Layer 10 of a small transformer language model trained on English Wikipedia (15 layers, counted from 0, width 64).
In attention head 0, each number of a token's query is one row of weights dot the token's vector x. The head spreads its attention over the tokens so far by the softmax of query dot key.

Query weights of the head. A number n stands for (n - 500) times 0.0021.
q0: 547 467 382 482 630 432 675 773 399 433 592 438 531 493 593 651 583 455 559 518 386 499 332 457 477 524 497 583 575 625 471 371 614 525 477 746 448 632 542 305 424 583 319 453 616 556 363 583 577 447 442 482 494 301 320 437 525 466 416 432 593 620 468 592
q1: 472 335 602 619 475 642 500 333 507 573 308 524 500 655 370 527 404 600 495 411 818 427 695 363 449 336 522 346 399 361 523 550 448 413 376 469 505 594 423 755 329 349 507 506 527 349 542 437 438 547 634 700 400 549 515 464 435 570 725 429 475 475 512 330
q2: 510 535 304 409 513 585 723 638 602 303 626 445 532 555 558 724 589 490 583 459 236 579 531 692 524 671 368 609 647 525 540 391 489 570 584 572 486 570 558 231 506 655 462 415 461 727 444 548 604 391 479 527 562 303 410 433 471 447 407 461 587 531 403 571
q3: 354 419 452 534 480 717 591 548 499 577 375 464 460 640 313 626 371 670 579 457 604 401 746 339 401 405 539 351 473 394 531 563 369 438 320 487 423 592 492 600 321 354 453 473 588 442 518 613 484 466 571 633 332 444 581 543 501 474 743 319 444 456 452 358
q4: 523 572 538 456 687 441 748 647 541 610 764 445 448 421 419 704 473 563 601 335 354 429 493 497 602 511 465 753 559 655 403 377 598 647 554 687 405 521 511 157 419 471 344 356 465 695 497 663 496 440 596 530 458 398 563 676 605 393 534 466 535 484 367 533
q5: 187 305 589 378 427 650 453 269 533 416 453 585 443 562 495 463 441 469 562 548 626 458 515 313 376 399 466 391 355 372 486 534 382 540 519 432 464 507 318 554 424 440 598 558 621 369 490 569 657 428 506 479 473 435 630 561 421 492 635 370 293 434 677 307
q6: 493 403 580 657 488 593 483 568 441 722 330 374 475 489 263 378 506 647 482 524 627 319 762 389 349 369 718 329 514 564 556 457 352 454 330 451 524 426 403 505 404 153 512 584 465 284 425 499 495 489 622 552 373 624 664 482 483 651 656 399 420 342 439 423
q7: 652 509 554 498 584 323 345 522 490 653 597 638 481 370 598 429 648 340 425 406 463 528 426 725 546 607 452 685 463 572 341 560 618 571 604 551 566 412 426 561 818 654 475 591 445 598 492 402 444 464 516 502 630 576 294 524 567 546 289 545 556 428 607 471
q8: 363 291 444 469 381 435 319 392 491 293 562 398 479 452 532 575 533 367 473 485 422 496 326 547 531 644 319 582 481 500 594 546 591 583 714 514 719 530 395 471 643 784 817 498 460 627 454 533 659 382 423 478 601 638 406 339 612 564 321 586 487 377 565 603
q9: 617 687 584 271 590 550 497 326 716 556 634 533 729 635 421 440 535 404 499 513 305 514 424 453 515 492 386 470 506 604 559 430 652 504 682 480 460 498 515 287 553 550 89 472 516 613 617 478 356 431 394 303 539 397 410 815 600 345 327 528 582 468 512 550
q10: 444 440 443 413 591 529 643 437 577 374 483 441 557 661 543 573 284 462 638 512 450 507 631 424 527 589 348 467 639 502 535 517 467 296 346 537 384 710 626 510 505 470 520 503 539 568 715 672 466 657 479 518 479 305 662 581 667 598 548 429 585 527 427 293
q11: 402 400 447 610 497 520 765 619 423 336 367 603 235 486 286 643 526 696 567 441 625 344 637 399 462 435 535 398 450 381 637 564 354 488 478 436 560 531 427 492 239 330 680 468 470 311 427 464 522 535 565 778 370 485 607 288 441 697 721 426 582 746 408 392
q12: 447 589 452 607 432 733 752 608 465 507 439 414 529 519 446 507 551 698 381 683 590 539 609 598 463 281 644 353 431 424 548 494 520 585 518 398 492 607 464 468 216 279 531 517 608 410 331 627 625 566 554 507 368 473 649 484 335 760 700 462 233 451 406 244
q13: 257 475 556 431 459 490 447 447 372 385 607 490 419 669 285 496 393 596 323 459 656 454 363 504 612 353 490 416 397 301 563 662 549 423 583 523 692 541 497 514 536 500 632 529 374 488 587 497 621 354 597 567 600 655 496 365 506 615 461 408 295 603 385 185
q14: 501 689 491 319 408 774 514 468 566 512 353 412 479 711 75 749 483 801 459 477 627 370 605 652 354 619 725 130 489 449 616 684 256 416 561 569 556 570 514 523 288 324 547 326 340 522 659 397 636 508 487 475 257 358 780 377 261 247 710 400 351 505 541 571
q15: 398 390 392 510 539 452 463 650 492 536 645 294 442 416 584 572 424 512 585 497 715 503 462 575 581 433 641 455 440 348 459 438 537 636 601 731 501 476 421 399 538 618 623 568 506 426 471 659 685 361 666 543 412 755 342 384 564 593 427 479 297 446 595 336
q16: 519 454 364 603 480 564 478 521 354 630 403 550 457 504 392 440 599 497 461 652 596 448 656 708 442 153 581 586 512 428 462 503 684 476 279 452 462 394 491 495 437 494 582 559 556 452 503 409 474 668 528 578 547 711 417 335 395 614 530 545 457 570 487 572
q17: 538 377 624 409 512 417 449 656 454 583 666 561 313 338 632 351 469 466 300 711 399 550 332 647 685 559 549 586 512 445 343 547 672 619 547 768 598 376 611 388 749 618 502 695 439 553 398 617 768 394 541 508 608 515 165 323 600 721 303 475 440 304 544 577
q18: 602 517 384 519 629 613 499 556 565 616 553 549 353 459 228 539 425 566 615 288 621 289 626 607 720 352 569 380 491 455 496 439 517 551 585 689 607 446 400 402 429 407 303 483 334 491 577 566 759 457 420 608 405 674 461 351 364 646 388 345 547 526 678 530
q19: 289 407 516 774 666 533 655 584 604 405 645 447 572 179 887 323 724 626 458 797 342 459 355 624 777 510 289 540 230 466 375 518 489 616 721 713 307 660 300 476 287 829 321 510 430 351 446 573 351 475 643 273 583 526 282 816 522 790 560 724 507 347 737 569
q20: 402 568 509 659 591 472 402 799 504 612 488 273 570 510 512 569 556 528 454 670 526 496 442 422 515 284 615 248 451 513 314 480 535 556 393 568 254 626 655 604 468 427 667 449 518 405 660 607 623 699 477 516 400 673 447 468 521 272 530 292 463 347 471 580
q21: 408 471 451 322 435 581 440 179 586 613 207 493 551 396 649 471 851 434 543 594 490 556 408 728 635 588 417 602 472 434 469 561 452 544 575 335 489 485 239 288 441 679 572 486 655 521 742 551 413 466 386 503 529 417 479 606 265 509 582 638 620 610 520 373
q22: 493 315 451 434 865 649 692 446 739 401 785 699 341 531 589 886 301 683 650 309 513 441 281 74 795 333 332 740 698 515 104 563 929 631 646 684 362 611 618 373 368 613 455 784 460 253 719 559 710 234 341 583 704 382 179 631 754 234 371 381 760 28 558 438
q23: 428 429 446 576 315 259 531 219 492 487 272 503 762 739 549 723 646 434 487 570 455 562 432 573 327 747 445 562 534 361 832 518 374 346 408 557 420 499 540 700 549 381 629 458 482 544 544 358 502 735 700 549 543 672 498 336 451 488 410 374 553 668 384 693
q24: 404 649 505 357 387 553 594 376 751 726 383 586 624 688 331 511 526 235 523 446 458 488 459 402 241 680 827 586 698 641 572 427 468 362 539 614 387 279 348 375 463 671 788 681 411 510 514 387 615 381 610 495 434 447 534 256 367 511 444 555 612 594 698 403
q25: 538 490 547 484 701 521 585 528 562 222 657 234 546 431 445 521 303 655 608 397 293 520 670 511 696 606 458 280 484 536 315 455 570 440 755 501 514 505 462 459 389 704 516 420 432 662 560 463 636 404 546 539 590 533 429 557 336 609 503 571 383 687 550 344
q26: 653 296 439 728 650 417 614 305 430 290 424 482 572 591 421 593 371 611 683 449 467 513 635 505 534 727 305 490 566 543 513 495 619 459 590 317 501 552 612 565 458 552 449 600 517 637 514 440 552 463 430 624 657 595 660 339 391 798 419 626 485 650 477 445
q27: 519 743 442 289 444 553 325 452 542 435 508 450 552 646 416 523 652 415 540 424 660 546 545 632 233 607 819 376 543 731 706 554 484 217 495 503 342 515 479 377 769 239 864 705 352 503 372 385 317 523 816 450 413 470 606 515 158 657 537 520 497 411 439 458
q28: 490 290 575 368 485 490 497 385 573 440 797 457 264 447 365 796 236 615 502 508 659 456 679 503 652 292 454 409 532 611 263 649 751 459 471 565 566 519 527 536 357 524 389 506 499 533 608 575 460 642 320 547 569 410 563 384 561 516 220 530 573 223 517 579
q29: 613 410 584 557 389 649 511 625 485 624 457 553 509 679 531 479 382 427 430 563 529 628 572 357 432 632 435 443 530 432 375 538 294 643 378 478 411 357 606 605 790 381 532 658 623 462 325 423 260 382 569 600 664 438 353 502 199 369 448 670 340 422 454 565
q30: 637 398 453 413 616 327 509 601 612 369 546 752 428 268 632 531 460 527 411 351 406 464 386 570 602 513 557 564 338 431 298 471 576 377 487 470 558 364 486 732 420 608 458 450 653 360 424 447 571 602 401 432 828 525 538 578 434 251 365 293 589 558 326 570
q31: 384 440 634 539 485 526 491 419 640 660 217 391 745 622 357 362 524 538 450 423 297 404 624 548 433 556 462 699 680 342 571 501 432 667 380 508 438 215 343 467 551 397 413 501 422 573 427 494 525 510 691 451 584 590 436 640 551 555 602 394 402 767 527 502

Each question shows a short text with each token's key, already scaled and adjusted for position as the last token sees it. A number n stands for (n - 500) times 0.0039.

Then comes the last token's vector x. A number n stands for (n - 500) times 0.0072.

0 " over": 409 523 553 420 522 535 414 405 443 550 611 468 565 467 511 370 318 516 448 514 543 467 485 484 515 509 490 519 498 460 494 424
1 " a": 501 460 527 502 504 537 510 462 457 483 569 510 569 406 516 373 311 496 528 509 500 478 494 507 528 513 515 497 507 441 525 481
2 " century": 539 415 571 513 545 558 485 418 403 518 591 467 538 396 546 359 247 547 493 511 507 499 493 524 522 535 482 504 510 509 546 471
3 ".": 521 467 535 520 539 524 475 379 389 532 668 480 578 353 541 309 291 509 495 500 463 494 499 477 499 506 527 512 548 511 498 428
4 " The": 509 523 485 539 483 535 503 432 358 495 591 566 570 354 545 344 323 488 571 511 500 508 511 492 512 493 515 512 527 507 529 448
5 " range": 484 583 447 542 485 553 506 417 306 531 618 512 526 364 566 359 227 505 559 516 519 506 505 461 515 500 465 523 511 508 485 530
6 " became": 443 512 488 536 503 606 516 369 347 522 698 509 566 436 522 366 215 434 487 516 489 517 496 491 512 536 509 517 492 444 459 464
x: 421 404 395 405 523 373 517 501 823 391 548 490 579 636 523 451 325 797 481 446 503 595 505 419 319 450 592 380 508 560 418 445 452 497 491 470 487 500 456 561 666 483 560 572 459 482 423 550 508 380 588 546 471 495 648 531 590 376 601 371 540 571 362 428
Which two tokens does the last token look at most, in order? 6 " became", 5 " range"

0 "ly": 424 524 538 433 587 553 509 486 486 531 569 492 542 363 540 371 243 541 512 506 499 529 497 572 524 540 514 524 418 509 514 505
1 " works": 428 438 578 471 543 561 462 454 433 522 591 472 503 360 549 378 253 528 470 509 502 535 491 548 518 510 479 544 457 566 558 502
2 " in": 486 439 603 502 495 567 452 383 427 532 658 462 536 356 544 392 269 478 457 509 540 532 484 510 521 517 509 512 481 470 497 383
3 " Tamil": 588 493 538 560 498 582 507 452 492 511 482 508 483 505 529 468 383 570 543 508 521 421 500 534 530 460 477 492 458 541 499 557
4 " cinema": 577 558 523 577 495 570 479 398 425 509 571 501 556 376 563 394 265 513 499 509 509 476 496 520 530 461 473 524 432 564 477 513
5 " and": 482 558 475 560 449 552 505 460 496 490 562 478 536 436 487 493 285 553 483 513 549 433 477 588 535 482 509 502 421 482 495 515
6 " Tel": 436 504 450 544 428 476 532 453 464 521 505 482 454 535 525 477 482 516 619 523 567 490 511 588 510 482 498 496 485 516 529 541
x: 429 369 587 510 517 576 337 404 473 544 349 477 615 667 509 494 569 533 593 473 587 385 543 443 545 488 537 483 567 561 392 403 457 510 624 441 442 478 563 537 552 594 487 386 413 250 379 400 514 458 481 498 377 382 792 419 484 469 314 436 586 551 552 587
Which two tokens does the last token look at most, in order? 4 " cinema", 6 " Tel"

0 "offs": 378 518 570 478 575 563 488 462 457 534 548 523 459 361 563 395 225 553 504 515 500 507 507 568 519 489 466 546 407 535 501 499
1 ".": 438 483 543 500 542 525 452 405 443 550 653 466 563 292 537 308 197 540 499 507 442 497 507 479 499 495 537 519 525 534 461 395
2 "\n": 471 490 555 497 533 465 425 334 348 590 742 532 555 235 555 248 221 477 534 499 465 521 533 443 510 513 529 486 546 494 544 452
3 "-": 544 469 523 547 521 520 463 363 339 546 708 582 585 334 557 296 282 463 528 493 470 519 512 466 496 473 531 512 516 482 490 404
4 " The": 506 509 472 523 464 533 510 455 350 507 599 625 555 327 564 385 298 477 623 514 498 503 515 487 509 473 509 530 507 497 504 452
5 " top": 468 597 470 502 477 596 502 393 275 554 570 557 507 471 551 406 210 507 629 528 491 531 531 458 487 477 495 537 502 503 435 516
6 " association": 387 542 401 532 441 534 525 434 343 516 564 553 535 337 599 348 247 510 554 523 540 535 499 491 532 484 459 533 460 489 524 462
x: 404 436 384 462 543 528 587 563 568 489 529 515 572 601 484 497 528 419 564 465 585 658 483 331 494 501 558 532 534 447 466 431 569 465 493 543 526 664 374 425 375 445 451 347 627 466 538 525 440 465 489 390 570 435 844 479 409 604 535 480 533 565 451 445
Which two tokens does the last token look at most, in order? 3 "-", 2 "\n"

0 "one": 417 496 559 462 546 579 510 481 507 531 490 516 502 409 552 446 341 561 548 509 528 507 490 546 526 495 478 524 423 530 507 570
1 " consists": 469 468 535 473 596 488 462 427 413 531 685 467 532 348 548 341 236 506 509 507 485 541 499 460 503 531 484 524 511 507 516 527
2 " of": 490 452 558 479 572 546 477 437 412 544 711 488 575 422 541 374 212 480 518 498 504 518 498 460 512 537 523 522 484 449 510 462
3 " the": 525 516 502 526 499 551 499 469 389 494 616 578 543 366 545 371 276 495 568 508 491 519 502 501 518 492 509 517 482 474 511 485
4 " association": 565 584 494 592 493 561 505 436 374 519 587 530 525 407 567 392 277 498 533 511 519 517 495 472 523 489 468 521 460 476 513 494
5 "s": 497 588 459 563 488 554 504 450 410 500 631 532 544 404 556 370 268 505 510 505 492 526 493 488 516 510 502 540 464 485 527 450
6 " from": 456 530 444 535 479 556 518 396 396 516 663 551 596 371 554 380 225 466 488 512 513 522 498 482 513 516 497 519 471 470 483 434
x: 412 355 465 357 531 549 440 424 904 481 507 503 484 588 512 534 583 525 432 474 495 526 603 496 419 503 479 511 575 442 483 365 478 454 410 481 506 514 320 614 485 491 512 499 537 555 553 533 474 557 513 586 541 463 718 396 482 423 599 505 463 532 441 470
Which two tokens does the last token look at most, in order? 6 " from", 5 "s"

0 "s": 432 520 543 459 544 542 482 461 491 517 558 493 502 361 555 387 284 544 541 508 528 490 505 567 521 496 501 536 440 505 489 493
1 " |": 460 469 551 481 569 488 444 410 440 548 696 488 501 388 538 362 306 455 472 484 483 505 494 471 511 517 517 499 540 501 488 468
2 " Original": 518 419 558 529 509 589 482 386 379 550 575 512 493 431 545 406 312 532 575 510 548 425 499 501 516 501 492 507 489 539 474 552
3 " Broad": 598 466 527 559 463 559 497 422 424 510 498 544 505 466 551 469 362 533 562 513 547 444 506 546 514 452 464 511 473 534 488 536
4 "cast": 586 564 474 566 474 578 522 474 382 513 606 517 503 433 538 446 252 524 514 519 535 467 506 537 523 503 491 529 472 518 502 523
5 " |": 500 562 471 547 535 573 508 358 392 530 714 525 533 380 542 319 300 472 467 498 478 485 489 484 518 512 519 507 521 492 478 487
6 "  ": 447 500 411 527 490 519 544 427 398 490 594 540 577 342 526 383 336 498 427 511 506 488 488 510 525 516 509 509 485 504 523 478
x: 543 615 494 515 641 551 519 558 604 255 459 452 616 656 471 399 477 489 474 466 661 395 394 385 514 528 358 541 573 568 735 426 483 407 432 566 407 409 596 534 458 443 470 147 559 294 684 561 499 679 466 589 667 444 409 441 481 505 641 443 607 581 601 454
To which token does the last token give the most attention? 5 " |"

0 " November": 371 512 574 425 599 536 464 411 439 569 600 424 554 469 533 410 270 522 503 514 543 468 497 535 512 537 502 528 532 479 508 385
1 " 2024": 421 402 590 441 621 524 449 388 429 615 638 411 523 384 548 305 259 513 467 506 498 534 517 479 519 531 510 514 525 511 494 397
2 " |": 496 444 575 496 580 514 444 365 373 582 744 473 510 379 539 308 317 421 435 485 481 530 481 435 515 540 529 497 559 458 485 411
3 " 12": 542 511 468 603 521 534 510 487 399 546 598 472 511 379 547 348 246 540 493 493 477 495 487 453 521 519 511 542 497 518 433 420
4 " May": 593 609 497 605 475 589 504 378 353 521 600 464 514 483 510 453 295 523 485 518 553 458 495 533 506 503 475 517 557 484 489 359
5 " 2025": 469 590 464 587 506 623 521 384 322 552 680 468 498 381 558 311 298 490 424 493 498 554 500 472 519 545 495 493 549 489 506 405
6 " |": 456 520 464 565 526 599 520 342 332 541 747 507 503 419 555 310 330 433 459 486 477 543 478 443 514 531 522 491 580 442 485 447
x: 413 476 430 420 537 518 571 479 962 544 519 448 449 460 322 486 505 556 490 470 504 551 506 404 637 599 530 475 479 604 430 563 491 448 509 539 505 502 534 491 547 356 479 398 407 533 477 590 551 420 565 420 425 402 468 554 441 445 435 514 525 483 434 584
Which two tokens does the last token look at most, in order? 1 " 2024", 2 " |"

0 " y": 432 487 527 504 537 579 531 499 490 511 484 491 530 531 505 502 362 577 555 526 541 480 492 514 504 473 458 515 452 559 482 607
1 "uc": 449 445 548 483 530 570 526 470 471 503 535 479 512 460 527 481 315 580 587 513 525 478 514 513 515 470 472 515 506 562 538 541
2 "ca": 534 446 517 506 516 600 543 541 520 478 478 530 551 452 535 485 360 559 588 507 493 460 496 514 516 440 492 530 439 572 478 562
3 " (": 482 517 505 502 497 515 473 494 527 479 532 562 585 365 523 378 359 423 418 502 474 507 495 542 514 491 515 496 403 518 467 505
4 "Y": 507 548 467 515 477 547 530 512 539 500 473 538 529 514 513 500 391 526 560 507 507 466 509 531 504 459 478 504 440 538 447 594
5 "uc": 474 548 468 501 437 540 532 572 569 477 446 514 552 547 507 559 415 551 588 516 548 433 518 576 515 458 488 512 470 550 476 569
6 "ca": 436 503 465 483 440 520 513 558 532 484 442 529 548 499 531 507 401 520 581 504 533 441 503 560 513 448 487 517 423 557 470 568
x: 446 597 523 530 536 481 658 465 374 476 486 508 449 486 584 501 515 462 524 547 472 544 493 459 405 582 536 458 507 551 533 577 518 380 463 458 469 503 480 548 478 465 532 489 441 373 411 456 425 499 457 570 473 201 802 541 438 459 568 550 425 525 494 476
To which token does the last token give the most attention? 3 " ("

0 ":": 480 512 571 496 549 467 472 468 398 523 689 514 554 313 520 337 265 461 399 496 486 472 488 449 524 532 534 520 507 503 445 380
1 "\n ": 480 491 525 473 534 461 436 432 338 572 766 536 530 355 545 315 218 484 476 502 509 526 516 466 510 507 492 515 563 461 580 454
2 " -": 517 484 532 525 554 502 481 432 342 553 738 528 590 318 541 284 251 473 484 505 499 528 508 470 507 516 524 514 555 443 509 409
3 " West": 604 491 535 551 494 559 507 461 420 541 577 521 479 440 569 446 300 526 585 516 545 503 503 554 520 490 444 531 490 506 527 522
4 " Asia": 550 556 487 562 495 558 530 488 389 529 556 517 520 366 574 397 318 507 597 498 549 449 514 512 523 464 471 526 485 529 501 526
5 " Z": 471 542 456 500 470 487 531 507 490 500 522 509 486 545 526 463 436 529 585 505 521 504 506 540 505 454 466 497 491 525 466 598
6 "one": 415 526 444 514 443 544 528 507 378 530 540 505 519 368 571 411 281 494 596 503 533 491 505 535 518 468 476 529 476 524 481 541
x: 487 481 482 510 614 492 580 430 550 525 557 481 549 432 395 631 445 592 513 426 555 614 508 443 494 506 500 421 497 548 490 678 565 410 532 505 480 498 520 542 400 561 540 488 473 481 458 463 445 525 542 425 532 181 794 531 474 562 533 488 520 461 500 466
To which token does the last token give the most attention? 2 " -"

0 " actor": 437 506 549 453 556 516 466 448 440 540 571 508 493 359 558 395 286 514 488 506 497 500 495 505 527 499 478 507 435 492 517 493
1 ",": 483 426 529 454 571 534 457 446 534 454 613 481 548 417 528 411 291 535 465 512 500 512 484 566 526 477 504 496 453 486 487 501
2 " who": 527 448 563 553 499 552 469 455 401 533 546 497 542 371 505 391 307 493 470 512 484 537 494 549 515 496 511 518 446 517 582 478
3 " has": 545 445 581 537 536 552 467 365 397 576 638 469 591 374 527 351 284 463 497 512 517 527 497 507 517 517 512 515 489 482 546 475
4 " primarily": 546 540 511 557 494 551 495 434 412 537 601 476 514 480 519 408 299 502 498 499 501 519 482 538 505 533 501 526 459 452 542 471
5 " appeared": 526 531 533 574 510 568 487 362 429 517 664 463 543 423 547 353 272 449 441 496 484 512 494 523 511 555 522 507 501 503 524 457
6 " in": 497 544 465 580 471 529 510 362 406 525 709 507 555 378 546 386 278 450 457 501 515 526 484 470 514 522 525 510 502 466 484 387
x: 354 398 467 488 506 549 428 416 896 532 423 346 501 441 374 508 444 509 471 560 531 493 644 528 514 496 496 490 561 485 387 539 535 406 543 393 488 485 365 449 484 546 568 303 537 670 709 520 446 521 426 422 458 460 567 411 384 413 602 445 481 566 515 398
To which token does the last token give the most attention? 6 " in"

0 "ed": 408 551 541 419 642 590 508 458 467 556 668 453 549 360 554 377 121 557 538 521 528 496 518 513 524 566 529 540 450 528 529 505
1 " up": 400 425 571 448 567 557 432 418 407 526 700 497 576 381 559 406 101 501 471 515 494 460 502 473 522 515 485 540 427 517 504 494
2 " the": 546 462 518 547 494 584 518 490 389 492 615 575 529 345 552 382 237 527 604 520 507 501 501 520 534 486 497 528 475 469 522 488
3 " Colorado": 610 502 508 580 487 520 515 483 445 504 534 508 498 518 562 412 368 519 578 501 546 445 512 585 527 456 465 527 462 503 515 525
4 " River": 585 614 479 573 474 550 519 478 402 496 479 512 478 456 581 420 315 531 614 518 552 451 508 562 520 454 434 527 441 520 512 554
5 " to": 503 610 480 600 477 568 511 353 375 522 723 505 606 362 524 378 155 452 473 509 545 456 475 478 525 508 483 511 455 471 539 457
6 " the": 447 484 458 481 450 513 513 490 423 459 591 591 563 362 561 377 229 493 582 522 497 506 499 531 535 492 492 530 478 461 496 447
x: 557 520 580 443 454 535 393 474 853 465 520 512 458 509 630 455 520 647 529 495 559 618 467 363 565 487 560 411 453 337 524 445 436 520 475 509 556 534 430 637 523 387 489 445 482 393 440 490 493 479 469 529 550 504 742 527 527 544 636 562 366 543 487 452
To which token does the last token give the most attention? 5 " to"

0 " |": 488 521 537 473 533 458 430 424 397 570 712 478 489 388 528 351 346 441 453 481 476 511 498 447 508 516 516 493 565 478 505 423
1 " Mal": 493 464 542 506 487 532 506 468 502 509 474 497 508 553 529 479 495 540 583 501 533 489 501 523 509 460 472 501 516 531 506 537
2 "aya": 541 445 540 539 525 518 530 475 468 510 536 478 507 441 531 446 376 530 579 495 534 425 503 524 520 453 479 502 487 551 490 567
3 "lam": 576 507 508 559 511 552 525 479 434 514 517 501 491 438 544 446 373 531 598 503 539 463 510 563 514 477 484 511 477 519 518 552
4 ",": 526 570 489 537 526 574 514 470 475 459 639 473 558 392 532 416 278 517 483 514 530 516 491 572 518 501 501 496 479 484 496 482
5 " Tamil": 467 569 463 551 451 553 522 482 510 510 442 514 471 500 519 509 430 573 548 507 522 424 495 534 527 470 479 491 469 539 490 556
6 ",": 422 500 464 529 472 578 516 473 534 465 620 487 538 440 519 438 292 557 465 515 526 475 483 583 531 499 501 492 475 488 488 520
x: 490 582 421 473 528 551 376 512 859 522 419 525 689 419 619 526 470 435 477 442 603 438 463 445 334 424 552 490 531 563 433 310 450 461 549 440 441 578 534 474 536 539 466 414 536 319 443 428 591 607 479 375 420 387 486 470 392 309 590 565 577 583 489 546
To which token does the last token give the most attention? 0 " |"

0 " five": 461 495 538 485 561 541 505 495 477 536 537 499 524 408 545 408 312 558 514 505 483 534 489 501 519 527 505 539 452 509 488 482
1 " zone": 455 390 577 523 547 559 497 460 409 570 527 507 435 384 551 422 278 559 554 516 516 521 501 509 522 492 434 506 440 505 514 585
2 "s": 517 416 557 525 530 549 468 436 465 516 565 486 509 382 554 387 272 525 501 508 509 506 497 535 513 505 480 540 455 506 505 471
3 ":": 542 486 526 551 562 536 484 454 447 475 677 519 533 367 539 374 254 475 426 485 484 498 490 460 519 504 511 494 485 528 482 458
4 "\n ": 527 519 519 548 539 521 479 413 357 534 716 557 534 382 544 341 250 476 468 500 504 531 509 479 506 512 490 510 527 463 574 461
5 " -": 480 529 470 516 524 537 508 461 366 509 669 561 580 375 544 340 276 473 509 506 499 516 512 486 498 505 507 514 532 451 501 421
6 " West": 410 514 452 520 462 523 515 480 421 516 548 532 484 457 556 463 336 512 567 515 537 506 502 550 515 494 453 527 485 500 527 520
x: 566 576 407 407 448 488 395 403 470 501 520 468 601 634 438 573 517 526 555 388 733 457 563 374 499 531 676 565 428 472 369 535 454 462 408 484 443 633 381 528 279 468 569 394 508 498 380 458 445 471 562 476 612 327 719 439 497 496 467 521 538 477 547 594
Which two tokens does the last token look at most, in order? 5 " -", 4 "\n "

0 " 40": 449 489 553 507 549 520 525 509 486 533 523 490 491 420 533 454 321 559 521 502 480 523 497 497 519 507 497 531 462 531 452 497
1 " |": 482 474 545 505 543 486 471 463 456 549 636 493 481 448 512 410 377 467 455 489 470 533 491 460 512 527 517 503 532 483 486 442
2 " 24": 524 478 510 576 526 531 515 502 436 533 556 481 509 405 526 432 321 545 490 500 486 507 498 473 514 512 504 526 501 539 452 461
3 " December": 575 488 533 564 515 561 499 425 406 530 571 467 522 456 520 431 367 504 490 506 528 492 497 518 506 521 496 508 540 494 522 408
4 " 2016": 532 555 501 561 507 564 507 421 386 534 613 483 502 422 532 379 376 496 475 495 502 512 503 505 518 516 508 503 531 489 515 419
5 " |": 507 530 492 544 522 551 500 414 402 532 658 514 512 433 532 381 386 444 458 491 480 526 487 465 511 529 525 503 539 468 488 439
6 " 7": 459 502 446 476 479 519 506 495 426 520 559 492 516 463 526 433 347 522 496 499 488 495 485 478 514 510 497 534 495 507 484 449
x: 371 488 554 444 602 496 583 392 681 528 376 435 527 596 135 481 511 539 550 533 571 576 561 339 524 543 464 283 477 612 552 470 566 634 356 484 384 477 537 586 403 427 407 485 795 503 265 578 503 495 466 432 563 401 498 578 451 492 596 561 401 524 521 471
To which token does the last token give the most attention? 5 " |"

0 " Central": 415 491 531 462 555 533 495 463 485 539 504 504 449 460 546 440 352 543 578 513 533 491 506 556 517 499 475 517 459 487 496 526
1 " Asian": 469 439 553 490 521 552 491 458 450 528 510 525 457 424 551 428 354 547 565 504 538 490 505 560 523 484 477 514 440 489 500 522
2 " Football": 531 425 546 533 500 560 498 470 494 507 475 516 457 490 551 454 404 550 545 508 536 504 504 567 514 479 477 520 457 506 488 518
3 " Association": 571 485 520 557 506 547 500 454 448 528 524 520 488 366 563 390 330 519 517 510 520 523 503 533 513 487 474 525 445 495 477 485
4 " (": 500 500 512 509 509 505 475 456 550 493 551 563 541 397 531 395 348 429 448 501 476 512 501 544 510 484 516 498 409 502 442 495
5 "CA": 474 565 453 505 473 512 518 503 531 514 481 523 495 538 512 528 383 521 530 507 526 469 503 529 502 477 460 518 444 514 448 527
6 "FA": 428 523 451 498 462 523 518 462 488 517 485 530 522 473 541 467 358 523 517 505 524 477 506 541 503 474 479 517 429 518 449 518
x: 459 605 360 422 524 510 647 487 592 519 583 530 643 697 364 535 544 329 453 607 569 465 485 319 448 535 503 519 572 443 569 530 553 196 458 367 372 468 555 434 393 483 545 640 576 455 501 491 433 640 556 465 452 409 670 502 519 483 602 553 436 569 548 438
Which two tokens does the last token look at most, in order? 4 " (", 3 " Association"

0 ",": 430 510 540 459 563 493 463 449 458 505 656 430 561 355 505 354 227 546 413 513 501 539 493 522 510 508 504 506 493 504 479 418
1 " having": 422 460 571 455 577 534 412 364 395 587 680 460 578 410 505 339 219 486 479 512 515 507 501 487 510 515 523 524 491 493 527 425
2 " won": 484 413 567 510 570 561 453 382 411 545 691 471 543 452 531 347 194 463 444 490 497 496 513 464 509 519 533 507 495 528 461 406
3 " the": 535 506 493 541 485 563 506 467 427 490 588 562 526 387 533 379 269 514 555 511 491 513 504 511 520 489 514 520 472 497 472 452
4 " previous": 558 565 476 554 463 594 512 485 361 521 573 535 497 491 530 396 245 527 538 511 479 537 493 489 514 525 509 529 435 493 493 444
5 " three": 488 557 453 524 465 564 508 496 416 520 559 526 546 449 553 405 292 530 537 508 481 532 495 491 515 519 509 548 437 495 493 466
6 " edition": 396 547 436 532 438 575 523 424 344 515 553 515 528 431 567 367 233 500 529 526 514 500 507 474 517 516 488 526 468 507 468 472
x: 494 479 430 482 618 442 563 520 588 530 483 453 549 658 390 540 427 493 602 521 483 445 435 299 454 509 419 528 558 470 481 445 541 437 465 463 576 616 613 428 579 408 518 374 608 502 431 591 436 362 469 456 454 490 834 485 444 528 541 543 591 452 548 325
Which two tokens does the last token look at most, in order? 2 " won", 1 " having"

0 "if": 453 489 525 504 537 511 507 495 505 518 530 513 521 492 506 500 374 526 546 513 515 482 517 513 505 498 497 515 467 512 502 527
1 "orn": 470 460 524 504 537 532 515 500 494 508 529 511 525 463 523 476 382 507 536 506 514 480 513 528 506 495 501 516 458 520 491 528
2 "ica": 530 460 519 526 504 549 524 514 507 493 492 506 512 468 522 481 417 520 525 500 514 476 499 538 512 482 496 517 452 525 497 530
3 ")": 517 491 520 512 532 521 473 431 452 513 573 508 520 376 533 387 367 501 480 501 484 517 500 512 509 497 497 515 482 513 487 495
4 ",": 506 529 507 517 524 541 501 487 483 484 584 488 544 408 516 411 350 503 478 507 497 547 495 527 509 507 504 503 483 487 495 488
5 " and": 504 516 490 519 510 534 495 476 444 504 609 513 541 418 511 426 336 487 487 502 492 518 501 508 505 501 506 510 474 475 502 472
6 " rem": 484 494 477 516 463 509 517 471 456 514 475 482 507 474 504 467 452 522 499 510 514 485 481 505 500 500 490 509 506 501 501 566
x: 488 513 446 463 565 416 438 509 316 568 488 475 557 451 457 602 433 643 286 384 527 371 569 409 637 512 552 453 357 700 721 589 290 600 637 510 488 555 533 525 540 387 605 327 619 672 690 392 442 643 452 561 419 614 668 539 449 524 470 564 523 573 521 490
Which token does the last token look at most, and with what share of its attention? 5 " and", with about 30%